Layer 8 of a small transformer language model trained on English Wikipedia (13 layers, counted from 0, width 64).
A neuron's activation on a vector x is SiLU(gate . x) times (in . x), where the dot is the dot product.
The model reads these tokens: "ree" " d" "ep" "ut" "y" " le" "ad" "ers" " on" " 2" "6" " September" " 197" "1" "." " Ch" "am" "b" "ers" " was" " the"

The vector x that enters this layer's MLP at each token. A number n stands for (n - 500) times 0.0066.
0 "ree": 493 456 424 588 613 529 589 644 611 462 309 465 515 828 319 376 438 759 604 505 416 512 480 501 766 465 602 419 263 548 311 636 292 697 376 521 476 477 604 659 640 434 364 433 471 321 494 549 576 636 499 364 501 643 352 652 649 158 385 307 606 628 363 568
1 " d": 350 565 607 770 681 532 555 508 606 459 565 676 361 594 419 458 324 508 379 434 492 604 673 738 550 571 542 799 446 347 429 422 372 581 463 534 763 528 592 371 630 236 493 779 347 531 718 507 769 595 405 473 495 620 283 495 552 323 589 470 723 519 501 418
2 "ep": 464 679 716 450 690 627 482 290 445 623 643 558 718 633 524 302 550 418 227 515 592 611 622 499 580 349 780 628 484 599 374 378 379 584 653 181 462 500 435 544 349 276 573 349 512 483 506 478 581 553 440 242 556 605 431 363 427 281 759 647 581 269 390 558
3 "ut": 406 323 445 613 348 483 652 484 756 679 407 551 763 645 518 674 379 774 411 514 646 459 601 626 395 250 603 499 323 566 310 425 465 576 612 324 565 777 341 484 521 270 488 584 637 559 452 247 635 604 472 608 638 818 259 589 456 444 400 762 449 368 549 439
4 "y": 427 512 468 590 528 524 401 713 679 528 197 663 479 770 285 689 529 597 540 611 333 658 563 523 675 579 719 277 335 508 377 519 311 523 428 402 649 683 358 508 519 330 331 405 446 220 489 487 529 389 381 323 568 432 393 609 486 333 447 238 420 582 397 461
5 " le": 439 509 401 489 712 713 513 628 624 467 178 406 483 514 623 444 411 651 714 635 700 513 526 688 763 393 531 606 529 567 510 333 363 380 666 676 689 617 564 533 581 519 416 238 455 537 671 512 412 480 209 401 381 776 474 548 405 342 607 531 759 332 572 663
6 "ad": 223 403 363 461 498 539 477 522 468 543 423 692 470 540 571 433 216 570 254 530 548 442 663 600 670 288 686 652 215 517 522 344 475 516 300 522 577 389 172 594 749 617 427 349 501 420 368 536 482 328 438 369 379 538 377 533 316 336 427 688 813 639 255 576
7 "ers": 385 484 550 593 601 508 482 634 421 421 284 373 487 625 347 365 437 642 743 569 410 335 464 601 652 850 640 390 469 341 407 466 293 589 262 417 499 485 794 822 670 49 410 470 553 488 457 330 674 431 502 475 466 533 400 470 809 323 414 482 496 387 518 466
8 " on": 515 447 565 509 632 490 486 608 198 452 385 691 311 709 405 580 390 586 410 643 534 560 573 591 659 341 480 379 302 157 459 367 213 614 441 637 477 553 240 455 768 435 473 392 607 351 677 337 507 294 625 538 587 818 402 640 526 261 629 611 460 481 582 512
9 " 2": 546 608 514 620 746 534 493 619 557 361 552 422 173 610 632 313 424 568 383 456 534 496 199 485 552 484 326 407 451 443 380 348 411 673 592 418 475 611 549 328 513 341 403 508 699 316 579 461 530 555 394 283 495 509 384 618 508 76 573 572 321 601 244 321
10 "6": 568 465 490 621 720 591 507 580 412 381 420 414 325 714 615 364 392 661 345 582 610 509 251 488 538 351 362 363 441 487 418 428 256 655 558 439 460 632 672 317 609 427 286 493 519 331 488 608 510 528 463 361 479 479 295 487 550 23 540 474 450 628 239 393
11 " September": 481 406 612 345 599 400 747 483 461 354 394 512 368 758 562 432 789 704 589 487 614 306 309 544 737 504 539 514 446 416 339 575 422 603 386 427 452 465 783 521 743 240 489 341 271 378 544 371 674 608 641 365 510 342 321 513 596 363 432 257 456 683 284 585
12 " 197": 182 547 555 574 591 416 658 604 676 542 401 420 553 619 658 368 531 373 471 673 621 285 457 462 467 455 441 553 663 482 231 360 432 649 516 465 304 656 805 490 679 379 393 286 249 398 653 242 635 731 529 501 385 237 246 495 564 310 399 300 442 611 345 514
13 "1": 261 453 391 527 707 605 637 646 432 418 495 393 409 635 330 400 694 550 433 571 591 466 440 668 459 399 589 411 434 461 366 443 205 488 595 571 403 658 641 412 729 211 397 493 351 463 315 582 886 286 489 394 663 418 459 557 502 358 490 57 429 424 307 543
14 ".": 329 461 617 327 497 368 477 425 540 412 328 588 450 570 427 596 755 629 384 645 635 376 232 524 521 562 446 458 107 421 396 503 206 622 708 565 541 437 507 250 695 623 348 501 767 548 438 427 716 388 437 473 470 488 242 674 676 416 595 560 558 438 436 533
15 " Ch": 502 604 454 469 508 586 703 470 744 289 465 562 308 673 301 274 653 391 680 398 513 486 462 853 550 613 561 715 558 208 256 155 358 527 556 423 713 497 562 549 459 597 467 499 450 473 628 667 433 421 384 578 367 602 286 556 398 418 500 333 681 528 490 508
16 "am": 629 868 403 512 681 312 460 345 211 454 661 522 506 678 586 332 547 474 602 322 542 470 318 493 544 548 767 571 407 221 434 519 681 493 453 458 527 683 202 389 434 214 377 432 553 393 603 584 634 394 373 393 432 781 415 551 665 515 574 440 780 572 535 449
17 "b": 376 480 497 582 384 422 680 425 617 495 393 583 481 731 326 600 602 385 470 214 633 358 506 478 663 292 713 734 438 408 162 469 552 351 591 347 296 475 434 406 522 300 274 289 441 406 702 562 361 596 448 665 472 546 469 351 523 577 307 398 457 468 460 292
18 "ers": 256 524 585 547 590 457 450 531 430 557 263 397 426 810 316 430 354 546 669 510 424 391 472 652 643 824 612 431 489 273 312 502 274 584 250 389 428 588 790 748 566 215 390 586 570 466 477 468 670 423 520 541 494 457 394 565 721 349 391 247 513 363 467 492
19 " was": 396 508 634 323 550 537 609 439 676 466 559 578 364 747 562 463 573 743 465 524 489 501 663 634 643 399 713 565 448 639 540 506 236 517 346 630 596 438 799 529 539 375 522 410 478 389 376 457 760 326 426 251 457 585 353 879 618 334 721 533 381 482 314 551
20 " the": 428 615 480 452 498 411 410 565 568 415 349 698 676 607 296 461 405 533 494 468 512 675 483 505 668 171 534 293 533 517 528 504 339 234 401 482 738 648 552 476 667 543 646 402 343 365 559 528 833 288 551 256 437 472 261 590 532 287 606 530 501 434 271 641

Each question shows the input weights of one neuron of the MLP. A number n stands for (n - 500) times 0.0015.

n177 gate: 417 407 580 559 357 426 499 440 276 461 324 339 545 401 242 543 344 423 687 569 538 479 494 676 502 570 416 640 455 521 441 732 701 656 564 355 437 534 582 583 567 516 639 439 466 436 480 466 454 404 554 529 383 401 622 570 324 490 565 559 524 431 767 597
n177 in: 518 610 338 504 280 312 291 465 424 474 226 329 593 634 392 437 705 594 545 469 485 638 566 487 505 667 529 481 514 522 677 566 358 342 544 498 339 526 611 531 465 460 517 645 562 438 449 564 568 558 357 519 545 511 540 636 418 618 543 537 531 583 487 478
On which two tokens does it fire most, strongest first? 18 "ers", 7 "ers"

n143 gate: 513 477 446 382 338 681 369 598 716 435 420 462 452 396 588 427 725 751 301 573 463 529 510 643 599 483 600 682 288 534 542 576 447 383 574 384 502 457 459 502 370 557 426 236 535 465 387 468 280 546 430 623 585 429 641 407 505 516 598 411 404 417 222 460
n143 in: 744 639 566 399 515 661 561 610 542 653 401 473 550 546 344 598 631 539 604 538 380 714 567 506 393 627 575 430 699 595 423 588 163 527 492 747 474 560 621 551 470 573 443 522 630 538 622 425 560 582 388 588 342 609 362 454 568 703 468 564 479 633 381 494
On which token does it fire most? 4 "y"

n53 gate: 500 629 452 331 609 542 429 626 539 478 569 363 572 396 477 725 624 608 274 417 416 372 615 696 285 416 590 509 694 368 439 514 386 567 558 175 422 498 549 558 465 521 521 659 492 834 536 514 557 711 696 491 546 514 423 616 576 527 443 426 517 551 621 539
n53 in: 600 392 687 732 465 482 470 498 473 422 529 740 473 469 452 433 548 526 441 489 535 517 318 666 568 433 444 412 533 587 537 593 625 546 533 459 472 529 242 494 492 406 512 300 451 367 477 523 451 430 424 546 569 405 738 446 623 457 527 728 647 312 578 528
On which token does it fire most? 2 "ep"

n70 gate: 640 560 716 375 525 746 493 552 618 344 576 554 582 651 555 706 502 724 441 480 489 355 492 630 531 537 614 151 785 633 597 394 598 561 411 650 495 408 501 329 466 510 505 750 458 364 327 556 339 633 562 442 291 524 429 628 571 517 356 593 582 584 526 403
n70 in: 520 709 533 428 453 723 514 312 510 499 395 535 283 413 510 437 676 729 466 150 454 330 370 416 454 504 599 261 633 383 542 546 460 529 491 355 481 551 579 350 418 586 473 503 531 496 587 383 266 434 404 523 583 289 400 495 814 609 529 487 554 484 439 517
On which token does it fire most? 10 "6"

n11 gate: 717 361 399 436 688 461 367 759 409 345 542 322 649 499 588 629 530 504 438 507 496 579 616 296 411 630 578 592 599 543 515 633 623 324 512 553 543 504 635 553 462 510 457 682 314 574 477 413 603 510 526 544 406 442 368 585 375 329 606 695 451 520 392 384
n11 in: 533 367 509 444 701 463 390 594 449 605 494 388 465 538 497 547 501 595 493 433 682 516 522 353 542 561 545 352 566 362 361 606 576 341 431 440 683 622 636 254 603 240 491 465 428 492 494 467 634 611 580 557 445 395 466 746 544 513 503 721 404 456 336 547
Its three highest activations, in order, are on tokens 20 " the", 10 "6", 15 " Ch"

n161 gate: 550 659 371 416 478 537 474 445 386 517 574 426 559 502 500 625 367 625 580 632 577 606 359 534 439 379 387 506 334 453 373 604 656 525 395 502 349 627 526 481 241 437 597 544 545 546 478 457 453 401 585 433 610 476 372 651 706 608 509 627 636 615 459 328
n161 in: 270 486 590 516 662 580 356 620 443 694 342 431 729 187 514 547 563 501 364 529 483 563 526 435 453 388 520 603 409 393 428 310 574 396 693 505 447 353 507 441 470 520 444 515 547 278 524 342 498 556 519 431 489 648 565 627 544 536 569 420 556 554 352 420
On which token does it fire most? 3 "ut"

n134 gate: 572 393 638 471 497 498 434 399 505 626 734 457 640 270 460 386 579 573 494 603 578 530 561 421 683 590 347 687 668 622 511 110 738 409 377 492 536 314 604 388 566 549 411 442 590 545 570 531 582 513 344 374 417 369 485 363 606 507 481 405 282 569 506 428
n134 in: 500 604 455 562 280 551 670 442 634 749 280 422 351 461 249 443 396 413 445 521 477 441 589 698 327 555 460 596 326 656 355 469 677 641 565 588 470 443 445 195 642 427 535 545 627 531 619 451 532 582 403 446 694 696 564 501 596 603 480 585 343 427 543 595
On which token does it fire most? 20 " the"

n183 gate: 383 556 603 444 600 613 395 446 347 370 362 487 580 539 523 509 504 485 398 477 450 513 433 484 489 546 536 643 484 505 535 234 389 424 414 438 388 479 461 537 569 558 630 394 376 456 468 328 593 628 500 444 524 399 595 508 602 578 202 455 635 698 502 536
n183 in: 562 522 654 566 474 551 538 565 681 545 281 509 495 535 730 301 570 508 357 395 522 407 658 631 456 556 391 349 527 492 312 310 601 652 722 608 538 395 472 514 584 422 525 480 391 603 627 399 514 467 598 467 430 497 492 425 384 631 654 568 469 474 610 438
On which token does it fire most, and how strongly? 12 " 197", at about 3.8

n106 gate: 587 463 476 549 310 655 307 361 415 593 638 336 372 484 707 679 437 472 349 554 481 402 590 570 572 300 354 475 504 590 309 573 567 534 610 480 457 509 252 438 593 574 490 482 345 357 528 507 541 578 542 671 466 431 537 347 362 675 266 617 700 445 580 476
n106 in: 539 353 553 541 530 490 768 667 646 645 427 545 393 573 619 635 520 378 548 245 390 452 805 527 376 414 519 541 358 557 746 333 553 435 425 549 405 535 401 533 439 509 691 539 464 405 672 441 524 253 391 494 302 408 612 424 507 494 317 334 500 512 363 392
Its three highest activations, in order, are on tokens 6 "ad", 17 "b", 14 "."

n121 gate: 479 572 538 796 497 411 652 309 490 587 566 494 520 445 495 635 550 286 594 269 471 484 411 350 431 556 292 407 535 405 623 486 535 511 557 342 690 285 445 619 372 426 508 668 372 506 508 589 513 603 607 511 435 557 690 478 359 406 414 536 319 339 304 434
n121 in: 629 489 623 339 376 407 416 587 542 436 737 536 586 554 508 834 518 572 525 410 499 610 336 408 527 593 582 372 494 525 521 238 517 453 580 394 565 385 436 473 567 703 411 321 560 673 692 422 621 553 517 259 391 335 410 533 799 496 410 596 675 562 404 432
On which token does it fire most? 13 "1"

n125 gate: 716 452 509 550 525 579 425 454 557 368 559 455 587 435 439 462 302 512 653 434 680 402 367 295 464 514 432 573 434 496 520 381 785 584 430 348 363 381 493 457 640 643 653 644 764 472 407 585 642 711 480 575 479 677 514 326 513 620 430 348 461 488 483 610
n125 in: 248 527 417 588 327 434 574 651 473 553 524 637 529 520 606 432 632 413 528 721 625 523 765 659 396 631 546 483 690 465 373 477 477 290 562 395 411 401 538 424 382 565 260 440 411 657 501 623 503 634 461 475 501 725 528 510 626 511 383 780 595 492 519 503
On which token does it fire most, and how strongly? 11 " September", at about 0.45

n166 gate: 585 358 676 515 671 428 513 390 591 532 546 575 557 361 654 280 357 387 597 469 446 534 456 319 756 465 652 409 611 624 606 617 554 393 561 402 461 485 594 556 454 286 713 602 547 397 569 570 467 395 390 642 513 300 516 490 595 567 688 514 732 607 664 518
n166 in: 529 421 565 423 293 226 500 264 398 441 506 571 538 796 548 555 574 603 356 511 549 575 675 582 451 380 360 623 405 380 544 512 419 660 259 273 687 718 337 596 467 633 461 555 552 710 313 604 508 442 643 652 574 520 727 446 621 437 430 338 488 544 553 547
On which token does it fire most, and how strongly? 9 " 2", at about 0.59

n64 gate: 645 235 479 457 445 397 455 694 459 491 405 435 508 330 533 567 358 557 429 553 391 622 560 369 664 468 781 598 573 486 607 410 619 443 506 422 435 385 719 361 610 370 394 531 464 451 460 512 336 492 553 389 451 578 321 484 532 436 519 511 303 397 626 436
n64 in: 683 464 467 624 571 495 607 493 429 497 401 638 605 471 589 699 662 494 487 512 458 484 547 624 581 606 639 610 677 513 584 350 406 387 371 560 551 423 324 594 679 447 495 462 584 369 534 480 444 546 675 644 659 558 673 490 461 310 446 416 702 511 387 457
On which two tokens does it fire most, strongest first? 7 "ers", 8 " on"

n47 gate: 603 350 614 515 495 512 647 531 527 544 463 349 501 632 742 553 428 385 473 401 304 506 612 428 523 450 294 380 557 447 472 333 283 465 540 364 509 341 681 554 566 584 654 338 692 590 237 339 425 510 511 623 505 664 382 480 648 399 569 458 481 536 409 631
n47 in: 323 474 479 710 547 630 591 520 618 508 763 464 450 458 632 357 582 454 321 650 621 547 672 393 420 267 551 495 473 534 614 472 471 428 446 482 414 588 688 371 545 437 345 517 522 551 395 403 420 282 291 456 526 376 461 608 480 652 523 393 637 681 540 547
Its three highest activations, in order, are on tokens 19 " was", 12 " 197", 10 "6"

n36 gate: 498 529 585 386 457 508 407 395 500 657 344 524 652 492 644 510 623 528 321 473 423 589 563 517 383 561 519 645 442 587 586 459 526 423 522 649 226 250 367 484 636 150 469 542 463 545 392 479 474 347 755 649 624 697 428 556 492 608 486 572 531 331 293 533
n36 in: 438 411 580 557 660 414 556 483 536 336 531 450 519 565 570 395 198 419 292 512 599 531 345 439 391 433 668 482 534 531 373 439 580 544 691 444 499 612 726 631 602 487 492 394 287 443 623 472 562 624 513 353 391 439 642 458 706 303 527 640 290 493 598 452
On which token does it fire most? 2 "ep"